Layer 2 of a small transformer language model trained on English Wikipedia (16 layers, counted from 0, width 128).
A neuron's activation on a vector x is SiLU(gate . x) times (in . x), where the dot is the dot product.
The model reads these tokens: "0" "0" "," " there" " were" " " "1" "," "0" "0" "8" " people" "," " " "3" "6" "3" " households" "," " and" " " "2" "6" "0"

The vector x that enters this layer's MLP at each token. A number n stands for (n - 500) times 0.0032.
0 "0": 464 384 521 495 597 406 377 680 496 513 535 588 422 487 437 382 716 259 504 523 591 620 589 420 637 342 568 477 518 481 437 626 400 294 365 489 432 489 533 433 690 617 482 292 484 502 445 283 319 565 268 446 492 546 684 658 517 450 457 608 607 469 413 577 386 437 483 490 485 487 507 809 701 474 404 497 488 475 425 491 348 615 329 548 440 517 671 387 604 556 407 507 569 487 198 477 472 387 509 540 419 585 515 587 284 702 533 408 437 535 463 567 245 622 441 532 684 542 353 516 458 456 713 485 606 539 498 649
1 "0": 464 384 521 495 597 406 377 680 496 513 535 588 422 487 437 382 716 259 504 523 591 620 589 420 637 342 568 477 518 481 437 626 400 294 365 489 432 489 533 433 690 617 482 292 484 502 445 283 319 565 268 446 492 546 684 658 517 450 457 608 607 469 413 577 386 437 483 490 485 487 507 809 701 474 404 497 488 475 425 491 348 615 329 548 440 517 671 387 604 556 407 507 569 487 198 477 472 387 509 540 419 585 515 587 284 702 533 408 437 535 463 567 245 622 441 532 684 542 353 516 458 456 713 485 606 539 498 649
2 ",": 599 547 540 510 569 661 552 514 459 461 418 588 530 596 528 394 487 474 488 527 461 528 488 487 489 448 583 500 529 512 446 484 381 498 974 480 573 521 500 656 411 398 415 523 527 449 452 487 475 535 541 463 449 385 284 459 666 545 461 552 372 530 455 390 401 464 552 503 527 498 268 728 525 533 534 511 491 584 548 475 404 454 495 425 380 559 484 267 411 623 523 517 577 558 448 484 434 529 590 519 364 604 513 484 419 496 412 738 508 594 569 495 39 529 819 550 533 482 622 529 375 508 430 380 391 673 288 421
3 " there": 639 348 532 567 337 458 431 486 505 548 485 622 378 557 496 481 278 502 565 518 531 518 269 235 442 530 629 690 642 474 735 604 425 334 498 502 481 461 480 500 740 648 625 536 589 481 520 975 411 301 416 592 492 479 488 503 540 455 526 602 323 471 289 621 615 357 557 715 602 490 776 450 532 452 479 499 520 451 473 450 555 408 405 615 402 549 546 389 468 657 457 547 530 461 546 303 439 576 484 519 613 447 486 299 394 411 641 572 392 586 460 713 105 749 439 555 409 533 708 660 532 539 626 724 361 645 501 694
4 " were": 287 575 515 425 698 407 615 354 469 397 512 449 518 489 368 439 438 643 351 459 462 472 502 524 401 485 449 371 462 621 492 539 496 663 357 491 475 579 362 480 408 412 432 473 434 441 558 481 302 586 534 324 429 577 480 411 428 592 564 772 671 441 597 431 443 426 765 271 527 356 853 660 534 609 616 510 532 418 498 509 314 477 491 577 395 554 585 470 480 537 501 496 543 526 527 485 494 370 495 384 366 724 494 419 519 548 470 540 219 722 475 456 314 444 215 405 412 517 579 328 524 412 668 594 746 531 509 539
5 " ": 436 550 510 442 439 479 536 543 451 446 483 592 427 574 408 379 522 504 509 510 516 473 528 473 418 345 560 433 435 547 538 362 517 487 337 574 681 506 525 484 440 420 462 558 443 550 593 443 520 423 498 461 469 623 514 493 603 449 526 525 729 555 448 491 514 687 466 559 496 456 448 696 474 509 457 495 479 552 465 511 428 448 428 377 644 702 484 491 435 528 590 494 246 540 471 398 518 453 450 499 389 440 486 498 435 482 480 428 461 462 556 625 386 516 566 420 510 539 498 558 361 585 412 305 391 544 579 577
6 "1": 435 454 529 512 508 517 519 414 588 404 604 527 686 529 427 301 774 426 453 500 475 658 433 637 643 513 515 556 432 565 409 630 266 277 547 473 547 488 547 638 557 611 487 356 546 465 601 342 346 537 368 661 618 521 495 503 585 459 468 732 463 383 457 537 472 464 629 533 528 577 428 688 529 555 698 493 451 556 435 485 431 550 510 421 564 525 465 661 473 582 425 535 510 424 367 506 359 408 419 586 563 722 499 554 418 582 542 305 557 382 535 565 496 507 656 444 551 451 374 515 467 406 583 266 727 705 492 430
7 ",": 614 542 536 503 572 654 572 552 449 465 449 534 536 602 532 399 555 502 507 504 469 543 488 499 523 461 603 478 490 495 463 468 362 480 926 442 571 501 493 618 356 406 402 505 528 468 441 439 499 564 577 479 473 435 357 438 683 561 430 583 341 559 462 353 409 458 525 490 539 494 222 744 467 471 500 513 464 600 553 479 426 480 536 417 380 565 466 314 421 671 509 503 563 550 512 526 441 546 592 510 395 590 517 512 444 498 399 745 518 590 527 499 132 518 870 524 504 474 653 512 377 512 421 443 386 646 314 385
8 "0": 528 472 543 440 563 484 294 623 510 587 551 648 464 465 429 371 736 284 431 465 606 614 563 454 690 329 553 557 498 463 326 652 72 351 359 403 426 454 558 363 628 613 464 388 476 438 411 331 423 530 359 411 504 538 775 600 519 493 417 522 545 557 419 451 531 570 545 533 490 514 368 678 554 472 554 497 445 546 435 531 418 612 374 539 451 466 661 421 493 647 423 522 571 476 371 541 509 383 520 550 457 596 504 626 372 739 394 390 443 522 480 530 510 638 535 507 608 594 337 510 420 478 721 421 632 574 518 434
9 "0": 519 472 549 437 562 473 291 623 502 584 550 642 456 466 433 368 734 291 438 466 598 617 567 450 689 325 562 563 498 468 329 656 92 349 360 410 416 458 558 353 626 616 454 377 484 440 417 306 424 516 351 406 507 546 767 597 525 487 413 511 544 566 424 461 518 564 548 533 490 512 377 661 552 468 551 497 448 542 434 530 421 617 375 543 451 463 669 421 498 630 425 522 569 486 386 536 509 372 520 549 455 595 505 625 367 742 395 393 456 519 477 523 533 633 523 505 618 586 343 512 418 469 721 429 634 568 511 434
10 "8": 463 573 556 383 529 417 537 408 701 519 527 577 664 546 445 347 362 542 635 593 635 417 496 331 692 464 503 488 531 476 702 657 435 298 491 550 532 502 422 545 459 570 511 473 634 450 528 339 340 436 238 650 470 510 455 402 660 509 414 578 570 373 538 503 643 191 525 535 538 511 396 633 543 603 466 488 583 528 277 490 435 558 538 537 582 459 496 592 533 629 542 426 533 499 495 519 623 420 471 523 529 712 508 594 503 506 612 402 436 477 488 619 454 520 692 551 569 493 565 584 411 510 744 345 714 480 428 453
11 " people": 649 319 496 398 548 654 458 396 354 472 610 588 492 508 523 387 372 570 571 496 563 625 539 285 461 581 463 468 439 528 578 510 609 390 424 493 542 590 413 349 336 508 458 569 578 554 443 648 527 656 500 492 528 436 578 414 399 578 554 589 500 407 390 408 616 540 571 738 547 550 824 498 413 403 373 500 515 556 466 564 484 261 487 565 667 287 648 341 526 574 498 487 541 757 692 536 582 238 527 603 338 644 528 289 504 607 479 569 372 749 430 528 318 591 579 577 616 527 514 334 461 489 617 863 378 624 531 657
12 ",": 609 559 534 505 570 648 581 551 449 458 439 510 532 609 541 396 544 521 525 502 465 534 499 475 511 457 609 476 506 513 472 471 393 485 934 450 548 502 489 610 368 410 378 488 538 469 454 418 505 563 567 474 483 441 355 450 687 559 423 569 371 561 470 392 391 444 509 498 537 501 254 723 459 476 522 514 472 596 544 475 432 492 552 413 390 530 479 305 431 625 494 514 567 563 544 517 450 511 591 515 408 572 516 514 458 498 406 754 544 595 530 501 133 520 839 519 533 459 673 524 373 507 387 438 395 638 312 367
13 " ": 435 571 500 425 433 487 543 528 457 448 466 607 415 581 422 374 521 527 503 503 517 458 535 465 407 337 562 433 470 559 537 364 528 497 353 586 656 507 527 487 474 412 449 569 439 535 595 455 542 434 495 464 468 617 543 500 604 451 518 483 738 561 449 528 523 692 458 565 492 476 472 656 469 532 481 495 487 556 456 512 435 459 457 367 655 661 495 483 423 484 579 504 250 545 517 399 552 430 452 510 399 418 481 504 437 471 459 436 494 475 564 630 387 522 559 421 525 529 523 575 356 588 389 308 409 536 584 544
14 "3": 456 562 398 686 376 548 434 603 694 487 687 536 558 487 465 379 531 526 406 488 534 486 519 516 584 438 467 464 413 503 293 564 368 299 497 416 606 452 445 600 448 600 502 528 455 456 661 638 325 732 385 611 508 583 473 421 675 451 417 478 619 462 434 644 475 486 637 418 592 587 695 581 565 425 519 486 438 538 559 524 456 455 601 531 214 627 533 387 386 551 420 477 497 410 631 536 449 522 492 641 526 616 513 517 372 556 404 324 436 490 328 635 549 453 659 414 538 594 608 518 444 401 389 495 720 736 511 536
15 "6": 486 482 503 459 352 451 428 518 619 595 568 658 602 506 450 388 413 608 446 521 566 424 417 261 614 505 569 551 493 491 306 677 484 375 570 416 486 496 468 540 496 629 647 488 508 286 555 514 297 703 439 593 543 500 471 328 631 368 530 214 552 523 429 592 571 406 470 425 564 523 625 463 443 470 336 482 523 535 394 504 437 588 479 566 344 593 452 511 457 730 516 449 486 509 428 665 549 464 496 581 430 545 517 428 379 518 558 395 438 425 499 529 367 499 702 441 582 495 642 552 412 371 544 358 809 619 652 424
16 "3": 436 558 394 687 387 543 453 603 703 486 697 544 550 482 476 369 530 528 409 484 538 471 515 522 588 428 470 446 428 512 290 565 401 320 488 432 596 461 441 611 457 601 484 511 449 499 655 630 307 743 377 613 502 575 485 438 677 476 422 512 603 444 462 648 471 484 615 432 586 585 699 615 579 433 520 485 442 548 562 524 449 460 613 532 237 621 530 381 390 550 415 481 511 435 612 524 444 520 497 643 535 612 511 509 351 555 401 329 429 500 335 649 451 461 668 430 536 596 593 532 434 406 394 488 737 728 506 577
17 " households": 485 547 398 436 391 724 669 372 423 468 569 581 489 555 390 494 357 357 487 435 410 545 557 624 548 531 606 644 414 508 620 533 582 302 296 579 535 593 477 596 371 566 640 585 580 439 456 690 421 222 513 465 506 354 666 490 590 654 597 521 603 492 510 383 481 362 458 519 540 475 852 418 620 306 572 504 555 482 566 482 446 275 216 583 512 289 612 565 542 150 489 506 530 557 759 524 570 366 585 545 544 411 505 339 339 605 412 544 384 806 573 479 428 465 447 505 294 548 466 559 455 436 479 496 580 766 392 684
18 ",": 609 570 535 505 572 635 589 542 476 463 443 513 529 605 532 392 538 534 513 503 462 531 486 496 495 453 603 478 496 518 468 472 391 518 904 460 546 506 483 588 359 419 374 478 535 497 462 373 522 572 557 468 480 450 352 446 696 559 417 579 310 556 491 358 393 466 470 500 528 496 239 767 446 473 530 514 460 598 540 472 445 489 577 406 400 515 466 337 428 637 498 504 562 578 551 508 457 517 588 511 434 569 514 522 451 502 405 749 547 607 535 510 140 536 850 524 513 437 686 532 374 521 418 410 401 594 293 353
19 " and": 446 632 599 442 458 623 398 379 709 436 534 595 396 608 515 501 431 611 537 441 417 303 473 449 499 467 434 287 479 292 543 527 148 778 444 493 534 497 573 639 383 559 566 462 376 571 554 495 564 441 356 578 478 628 184 557 710 597 459 492 517 588 596 396 377 636 588 599 506 457 340 675 430 450 417 518 536 503 557 495 593 483 669 417 498 455 566 379 514 502 488 560 525 577 443 520 649 480 461 463 495 564 499 596 285 464 551 558 706 619 512 468 298 624 448 430 503 628 549 654 514 498 542 723 570 553 605 615
20 " ": 444 570 502 428 428 481 547 522 477 449 472 618 415 585 418 371 523 527 516 498 505 453 527 488 403 344 557 451 453 568 513 371 508 524 324 596 658 511 527 446 448 405 454 565 433 547 603 411 567 417 487 459 471 632 554 484 613 447 504 484 696 564 462 515 530 702 451 549 483 480 468 641 462 532 480 495 473 566 460 503 448 455 468 369 639 661 485 494 412 486 593 499 253 555 524 396 569 437 456 509 411 415 485 513 440 476 473 431 494 482 556 612 390 527 590 422 504 513 543 578 355 597 407 289 412 516 548 520
21 "2": 500 539 417 596 491 575 488 530 628 430 561 637 565 469 505 327 676 665 600 460 550 554 439 585 552 435 433 677 481 592 382 545 289 263 552 429 722 359 425 622 471 609 595 484 481 573 439 271 421 347 418 596 563 491 493 512 571 446 429 661 565 432 582 541 568 581 519 432 532 533 250 588 505 410 624 492 403 596 467 509 519 412 477 414 397 586 548 576 496 494 379 524 529 457 570 428 518 537 483 545 622 831 517 547 548 598 437 352 381 553 441 699 516 525 636 504 598 527 553 526 571 527 679 208 861 471 306 321
22 "6": 477 498 504 454 376 449 445 496 651 596 558 671 601 504 449 381 423 610 434 517 559 418 404 277 611 498 564 568 505 498 272 684 451 394 575 436 490 501 470 522 511 626 632 484 491 294 557 513 319 692 433 589 535 498 488 323 637 376 519 223 496 531 449 579 589 414 464 435 556 516 624 478 431 481 330 482 512 545 394 510 452 584 489 561 348 583 443 507 448 726 537 440 489 532 434 647 549 467 492 576 447 530 517 418 376 522 548 389 441 427 511 515 368 515 692 444 552 495 651 571 405 382 566 320 816 605 614 407
23 "0": 526 497 528 445 579 500 325 615 535 559 540 650 455 435 439 363 708 317 423 464 591 606 575 462 634 312 548 578 490 475 281 663 69 378 308 436 435 441 551 375 631 612 489 405 473 424 424 289 455 502 309 408 490 549 762 569 525 490 348 524 481 577 438 446 510 545 560 519 489 497 397 651 562 471 511 496 441 556 414 549 452 598 390 528 448 454 622 433 486 603 428 494 557 475 357 512 521 353 511 553 469 575 507 656 356 763 375 402 508 550 442 502 534 640 510 507 616 561 365 559 417 496 758 378 658 560 463 332

Each question shows the input weights of one neuron of the MLP. A number n stands for (n - 500) times 0.00068.

n105 gate: 524 591 650 472 472 483 715 565 558 569 319 570 388 468 486 670 397 552 465 417 442 409 545 280 477 338 774 566 456 483 315 510 575 434 500 576 570 360 281 524 459 462 276 467 363 295 359 638 616 352 667 633 633 588 365 652 344 629 614 419 459 443 619 552 393 514 663 426 649 453 685 409 624 666 634 506 603 544 353 625 552 749 546 651 718 531 468 456 437 384 420 340 512 486 385 578 503 493 490 363 588 455 551 356 647 510 411 397 507 539 278 436 437 770 596 300 496 589 545 566 487 483 532 333 519 510 417 628
n105 in: 594 518 608 555 447 462 721 539 643 560 438 476 468 646 493 621 387 542 382 363 402 389 550 252 480 380 630 571 381 279 272 514 477 497 462 552 432 468 234 489 528 637 187 653 410 315 447 507 339 382 698 567 514 605 434 706 227 480 546 435 352 393 489 579 450 597 578 559 544 569 578 525 634 581 511 407 620 549 616 703 486 628 340 613 647 486 420 368 314 388 474 411 602 443 222 557 486 617 479 576 626 553 588 289 497 329 438 366 424 511 390 383 557 589 689 233 464 609 475 557 389 414 562 308 533 595 457 604
Which token does this neuron like most? 22 "6"

n48 gate: 630 481 416 514 511 424 540 426 357 563 455 387 386 460 459 557 423 459 345 514 410 444 447 567 518 598 424 425 407 591 567 573 435 392 481 359 681 249 407 536 500 477 476 378 594 431 716 449 712 442 508 500 603 306 571 461 458 553 473 500 497 438 313 472 373 500 489 521 426 395 389 377 618 585 371 414 497 406 609 517 492 596 385 380 630 558 571 595 514 549 291 567 562 431 427 497 430 385 519 447 373 511 374 314 450 453 477 507 476 463 388 554 428 535 530 486 564 519 358 622 617 492 614 370 417 579 602 452
n48 in: 524 558 442 612 419 366 394 444 526 505 494 378 409 480 350 454 458 454 429 599 546 439 527 547 690 533 649 459 443 563 598 428 515 567 497 465 360 437 403 492 481 377 617 440 505 404 565 399 589 510 547 479 310 519 494 310 558 456 343 463 457 317 824 527 440 484 497 513 594 413 503 517 454 421 571 538 470 625 479 527 497 291 433 686 597 465 469 287 407 602 495 470 429 654 500 533 356 305 530 547 481 516 465 621 497 505 285 495 476 433 561 484 574 476 417 475 530 599 546 541 523 461 587 623 520 567 495 314
On which token does it fire most, and how strongly? 23 "0", at about 0.018

n315 gate: 531 403 387 631 554 413 503 562 445 552 545 488 545 535 568 535 443 376 291 533 446 533 589 505 413 400 418 503 279 495 447 378 600 455 495 598 542 463 459 482 477 689 640 484 471 550 611 551 415 527 457 405 466 503 412 544 563 500 518 687 469 341 424 505 437 508 535 528 400 497 478 574 645 510 307 493 541 333 492 547 424 664 535 353 566 495 402 495 544 587 531 576 568 379 477 517 490 562 559 442 449 461 464 402 513 596 481 556 434 505 316 606 469 375 544 460 466 495 376 659 458 648 607 490 585 444 604 764
n315 in: 451 436 500 321 371 531 510 429 522 455 693 487 668 334 577 576 441 437 479 478 495 487 492 532 619 562 484 321 575 556 472 505 512 548 330 502 489 479 416 441 292 551 487 617 418 612 648 562 500 525 556 414 476 379 732 511 554 462 492 587 437 528 528 361 511 484 398 431 566 681 492 516 566 526 492 518 539 518 495 497 566 442 392 403 570 307 283 458 388 529 650 428 493 460 518 433 471 632 531 508 596 516 619 469 339 585 579 502 397 419 449 412 609 543 513 437 562 490 432 596 224 490 624 579 502 531 487 508
Which token does this neuron like most? 12 ","

n31 gate: 487 538 434 400 438 620 661 422 549 600 561 448 470 587 451 405 471 435 549 517 452 389 470 602 479 528 393 481 568 530 635 489 426 466 663 510 404 671 433 643 434 520 436 592 477 413 500 484 580 495 584 664 621 489 466 600 356 589 663 569 285 363 463 497 459 407 523 437 497 455 516 362 435 505 435 436 586 391 521 552 489 492 456 581 480 378 556 516 637 326 490 393 578 503 244 490 505 468 602 397 505 476 507 344 395 549 600 351 619 314 598 455 631 545 618 567 472 328 600 369 503 392 652 581 490 436 524 455
n31 in: 428 439 818 593 557 430 412 435 413 467 337 469 442 486 607 603 266 525 459 395 538 561 517 456 628 590 625 464 420 366 492 604 443 430 476 558 447 417 594 530 746 435 639 454 513 486 497 436 373 505 442 527 450 492 385 404 508 531 347 336 465 564 563 544 552 439 616 545 660 340 510 597 399 557 534 422 530 500 473 560 547 574 419 581 469 568 329 500 560 624 429 613 469 627 511 664 446 647 527 474 441 658 518 587 645 446 324 618 455 561 596 521 464 447 481 607 547 527 492 453 464 418 583 482 487 481 647 529
On which token does it fire most, and how strongly? 20 " ", at about 0.067

n199 gate: 414 218 388 434 296 507 641 427 397 393 531 465 568 434 423 578 584 420 507 633 397 533 514 425 567 503 439 547 655 510 539 516 478 686 513 284 623 486 527 439 563 512 678 585 510 622 453 566 414 385 451 606 497 295 687 513 348 707 490 542 447 146 356 493 446 249 629 281 481 628 590 456 530 426 602 450 453 329 507 369 446 651 404 517 430 537 424 253 334 387 478 510 526 354 510 459 490 450 513 428 474 587 645 320 503 494 376 570 579 644 722 526 625 604 440 656 579 640 423 446 490 546 346 494 633 264 399 533
n199 in: 799 595 615 699 593 365 591 556 645 417 441 667 355 500 584 341 558 590 584 503 593 376 463 530 250 522 585 699 433 520 588 241 661 379 438 592 469 493 338 388 405 497 546 380 453 439 470 503 517 745 532 295 276 507 472 497 542 445 396 480 583 696 489 537 631 432 358 539 539 471 609 422 603 383 622 561 540 552 331 513 554 343 562 503 720 299 503 736 449 662 528 540 331 541 444 525 520 423 411 643 586 453 331 523 471 506 339 431 575 548 490 594 470 649 553 507 497 530 593 628 421 468 721 594 522 612 577 480
On which three tokens does it fire most, strongest first? 3 " there", 17 " households", 19 " and"

n16 gate: 638 377 574 582 567 437 332 535 608 214 579 359 406 437 484 477 478 207 535 540 415 438 400 513 518 473 390 442 497 587 466 278 422 665 565 682 471 354 459 497 653 562 531 372 482 561 564 444 563 533 423 629 438 389 470 471 408 577 720 509 604 612 620 574 449 516 478 466 411 534 540 552 494 704 517 447 475 506 427 535 529 679 641 595 491 481 539 522 545 449 755 529 425 687 613 491 412 366 339 367 588 411 477 709 404 436 513 370 475 451 379 363 671 346 345 520 445 459 462 426 482 766 664 444 581 367 589 369
n16 in: 678 446 592 548 394 466 509 419 517 603 413 581 472 510 472 385 702 281 487 647 336 601 589 424 476 476 554 478 358 412 488 592 453 407 628 397 551 433 376 449 359 448 438 553 488 478 469 521 426 667 772 447 456 433 526 375 639 365 531 482 761 497 234 434 406 519 648 473 410 399 332 612 406 409 408 642 360 647 695 333 368 578 667 547 521 440 580 491 614 636 456 279 609 370 478 627 448 612 450 482 475 541 382 432 539 473 635 506 460 321 448 482 421 636 695 565 516 605 534 544 592 591 425 512 453 553 500 546
Which token does this neuron like most? 17 " households"

n279 gate: 435 398 603 338 463 483 495 392 406 556 363 384 380 464 502 487 559 680 689 680 524 577 428 370 431 468 520 572 578 435 524 544 409 611 560 634 570 558 466 452 517 388 507 505 355 433 424 546 581 554 469 517 475 571 406 431 452 502 480 565 515 423 572 485 629 522 550 447 578 495 370 492 557 594 335 537 527 493 385 532 644 577 725 448 560 554 523 490 624 468 560 500 405 358 541 514 476 552 383 500 515 406 459 424 538 467 657 594 464 530 500 538 430 519 532 669 402 610 654 475 582 507 575 507 447 390 562 577
n279 in: 575 574 512 528 600 445 457 495 417 495 374 453 495 495 615 616 370 593 416 531 442 435 473 502 481 470 400 502 613 539 646 526 491 596 571 610 527 517 539 443 490 430 471 668 470 485 422 498 534 351 564 476 535 375 472 446 375 387 556 459 498 455 410 388 571 290 679 455 378 560 455 433 490 576 469 564 500 462 406 338 584 556 472 410 560 561 616 611 433 536 534 384 517 381 524 525 500 708 364 476 495 522 487 444 573 558 495 469 514 465 519 452 660 519 488 528 460 260 478 532 463 464 525 564 419 699 370 572
Which token does this neuron like most? 16 "3"

n131 gate: 500 469 509 611 532 506 542 498 390 498 533 552 603 464 346 442 496 457 315 428 541 536 458 493 438 459 427 393 548 443 576 557 467 483 534 399 592 520 569 539 489 436 519 418 430 345 511 513 598 484 640 472 597 474 502 435 477 500 550 521 588 403 597 509 420 410 427 534 567 521 600 672 535 418 353 545 590 496 551 528 352 496 522 524 606 578 407 443 511 483 512 520 430 493 474 543 453 565 496 620 596 403 456 543 579 525 480 408 430 626 557 435 432 521 530 563 604 693 414 480 547 620 520 483 514 457 496 627
n131 in: 556 543 517 424 428 458 502 565 554 502 554 524 519 463 388 546 557 394 526 529 634 475 616 641 597 516 502 460 469 538 448 376 550 653 506 380 539 558 546 624 533 555 467 420 496 496 511 506 464 573 284 529 530 504 441 451 514 398 608 560 559 500 611 466 479 585 520 442 563 519 445 683 525 445 454 491 580 438 479 559 553 358 515 515 548 489 342 602 432 510 461 459 480 485 436 520 363 643 466 523 598 445 417 494 467 562 513 531 428 530 574 426 494 520 588 441 446 559 489 466 532 373 446 451 371 435 521 477
Which token does this neuron like most? 5 " "

n168 gate: 590 374 719 422 506 368 562 539 668 479 481 599 515 353 390 456 482 418 442 592 425 354 346 522 590 500 444 592 423 463 610 375 445 541 521 461 633 515 376 506 372 315 509 397 371 485 266 470 509 422 585 362 512 537 560 698 353 553 634 633 349 494 385 460 457 435 597 601 418 393 450 794 354 607 417 516 536 426 539 531 476 396 422 355 586 729 547 482 429 581 647 564 407 534 383 514 386 536 446 275 320 470 450 403 482 587 625 530 366 618 580 429 396 600 509 560 261 524 527 503 399 600 542 418 534 497 427 565
n168 in: 433 509 405 515 662 629 622 647 536 537 488 629 514 532 394 467 382 403 414 440 370 628 434 647 639 441 346 425 488 365 356 564 578 372 561 453 699 266 466 460 508 497 626 684 500 503 429 664 492 560 528 458 413 590 379 506 541 390 608 555 458 497 333 370 431 575 588 572 492 344 418 703 403 580 399 455 568 450 537 529 569 297 482 526 605 634 368 469 420 559 474 345 493 586 399 430 435 534 520 525 455 406 513 480 561 505 503 533 391 430 531 334 540 448 613 715 474 644 404 520 360 514 555 437 436 534 454 667
On which two tokens does it fire most, strongest first? 2 ",", 7 ","

n147 gate: 404 510 367 586 455 542 600 491 523 595 446 500 531 510 462 502 557 438 459 652 590 470 399 517 495 473 522 483 515 550 667 367 590 436 507 432 628 650 288 502 399 533 570 480 624 541 348 472 524 461 537 679 643 437 448 490 413 619 588 444 554 435 403 408 361 433 530 477 479 523 436 493 616 548 458 463 571 666 370 402 447 493 522 405 352 531 490 521 522 493 551 373 525 483 533 579 472 619 474 558 547 517 445 375 495 520 485 393 444 434 551 563 517 459 533 633 471 432 436 457 547 669 437 456 397 368 600 472
n147 in: 433 523 368 526 493 536 516 559 382 550 404 537 424 479 457 496 531 509 663 548 548 464 417 451 544 479 479 502 505 624 582 466 554 598 589 490 472 530 500 493 478 481 430 445 364 514 402 480 581 311 513 507 470 528 533 548 430 634 587 518 468 631 464 484 525 463 485 391 621 578 596 467 386 562 538 562 514 478 541 429 470 605 519 657 455 591 664 442 608 482 515 560 609 592 471 556 606 612 514 604 536 411 504 529 553 455 549 465 469 325 407 558 668 469 604 540 507 412 709 449 569 580 521 394 629 444 573 496
On which two tokens does it fire most, strongest first? 19 " and", 23 "0"

n172 gate: 598 367 526 485 429 450 539 599 449 520 679 489 388 600 506 418 599 489 598 655 556 514 517 385 462 636 387 500 599 483 703 547 551 549 378 401 523 428 556 561 617 584 486 554 546 457 648 572 477 581 516 455 616 468 541 412 478 560 628 467 441 308 509 474 474 414 470 550 352 569 530 483 474 349 384 356 511 433 559 314 632 728 442 378 639 440 325 522 489 638 439 629 604 583 175 661 576 466 562 611 368 486 518 364 486 686 409 559 389 523 519 450 460 415 477 441 372 525 398 457 535 605 537 541 559 424 409 489
n172 in: 281 468 489 478 602 454 477 393 419 370 432 412 609 527 526 542 500 474 524 374 534 641 439 450 432 512 532 447 569 349 423 611 490 583 439 594 500 455 425 410 407 398 492 497 428 410 390 513 448 440 391 567 561 315 486 555 533 659 330 408 393 480 497 444 503 375 601 503 455 549 329 503 319 589 473 495 682 590 588 342 308 334 567 589 320 563 443 515 439 479 461 516 500 397 482 512 441 455 534 452 422 421 435 516 487 458 570 386 479 484 686 472 606 546 414 419 636 419 471 537 418 607 498 513 468 619 629 610
On which token does it fire most, and how strongly? 21 "2", at about 0.037

n235 gate: 438 378 396 682 526 475 531 452 588 400 482 508 442 500 649 551 572 560 483 363 372 667 703 462 577 422 459 506 310 422 508 475 616 451 486 442 422 529 341 442 416 537 354 482 465 345 708 464 384 353 464 562 619 436 595 520 453 431 509 397 707 425 437 650 560 500 536 453 549 743 626 413 523 652 425 515 764 576 633 483 632 494 412 591 341 471 488 514 480 622 548 558 555 405 351 465 500 460 483 492 418 594 534 406 442 497 350 356 374 485 531 581 416 555 562 444 617 511 500 477 565 483 558 533 457 489 374 732
n235 in: 599 509 354 541 553 350 464 550 727 396 323 632 437 567 461 336 568 545 395 524 391 632 523 546 648 500 420 506 636 582 335 544 577 763 681 508 534 497 375 457 555 523 445 512 452 576 374 426 561 529 516 506 340 600 302 559 410 546 432 497 598 385 532 392 279 548 557 538 451 382 586 360 486 452 521 615 553 552 500 421 542 539 578 531 423 689 621 450 503 572 521 432 471 472 536 527 373 570 606 623 603 494 549 386 516 479 387 629 486 494 525 415 395 418 536 421 483 617 645 562 369 344 606 440 468 558 610 511
On which token does it fire most, and how strongly? 16 "3", at about 0.1

n157 gate: 460 482 439 431 588 563 569 465 487 519 538 542 511 489 394 497 471 466 418 373 407 484 545 507 466 468 612 589 439 504 438 512 477 458 459 463 539 504 496 434 524 525 575 550 423 555 479 455 589 572 567 486 566 473 515 449 548 446 576 507 582 479 502 350 457 398 580 397 607 555 468 498 463 394 476 525 600 394 584 500 521 484 478 526 452 443 556 470 473 535 534 430 480 475 502 445 364 560 456 493 448 495 464 449 474 418 587 557 616 429 479 562 537 464 461 546 415 479 451 550 443 515 594 491 525 428 454 424
n157 in: 484 513 426 464 485 414 489 623 469 496 406 502 673 528 526 542 475 384 484 344 491 518 432 482 495 558 467 544 517 593 489 579 469 495 458 420 513 530 491 533 529 485 588 398 569 529 493 473 471 477 431 381 500 496 466 518 535 514 538 463 491 417 426 546 485 500 523 500 369 543 462 622 500 518 529 573 556 448 550 515 520 595 558 525 615 465 543 370 465 520 468 557 465 474 505 443 541 587 354 516 548 491 620 542 486 447 431 582 528 586 594 612 372 502 504 455 544 550 551 480 431 482 533 488 551 513 564 456
Which token does this neuron like most? 23 "0"

n79 gate: 739 493 282 782 680 650 436 586 522 783 550 613 532 314 625 581 420 399 601 478 638 429 532 676 556 314 723 703 376 451 422 507 425 467 355 481 658 228 576 416 578 522 476 364 290 524 351 547 521 315 420 524 451 419 547 583 627 457 490 210 417 419 460 426 591 479 450 483 557 429 400 440 701 472 504 312 479 575 514 584 605 368 592 469 654 392 461 565 455 493 394 504 439 416 367 611 562 427 400 402 620 344 363 469 379 421 575 506 520 401 348 517 315 638 400 629 567 424 345 647 546 577 596 571 333 418 465 415
n79 in: 371 568 578 355 580 343 575 554 409 344 589 405 348 444 452 285 685 414 339 503 551 525 442 341 378 557 370 323 678 484 456 500 491 488 481 538 477 565 313 542 494 432 535 699 566 510 487 509 522 658 401 389 373 536 583 628 361 543 308 774 592 575 617 629 468 623 522 481 426 512 546 578 557 340 333 578 503 334 649 461 346 612 362 427 401 487 418 418 564 547 518 348 545 597 465 434 462 682 823 584 424 557 603 659 515 591 467 581 478 749 600 335 639 485 525 394 490 585 487 516 533 574 521 416 632 500 497 494
Which token does this neuron like most? 23 "0"

n138 gate: 447 544 459 556 654 575 651 481 431 481 436 411 412 494 492 549 233 681 475 579 530 346 585 445 466 500 621 568 489 535 344 572 590 490 534 455 544 550 452 442 553 503 503 494 554 505 416 566 513 397 560 430 412 461 438 679 524 505 519 305 546 503 423 426 587 522 401 434 591 386 588 492 514 538 457 632 648 381 513 598 582 549 625 395 538 435 517 457 691 479 334 637 486 426 428 651 604 348 336 434 551 354 430 511 631 477 623 392 619 336 500 540 516 450 446 579 669 578 465 544 521 534 617 442 571 465 462 675
n138 in: 567 458 391 381 421 530 438 476 532 495 401 484 622 506 646 608 577 604 461 572 484 449 547 411 453 539 606 348 627 483 438 600 438 566 553 581 539 572 443 575 492 338 562 448 658 649 623 538 438 450 452 573 444 366 554 665 611 484 527 468 691 618 431 456 657 572 574 471 318 465 489 648 563 530 376 400 549 551 359 519 723 467 430 445 378 368 601 694 550 443 477 458 443 431 446 562 486 519 573 463 443 527 583 593 585 482 652 463 336 309 553 527 550 489 437 540 483 606 642 365 547 497 409 606 384 636 604 629
On which token does it fire most, and how strongly? 18 ",", at about 0.045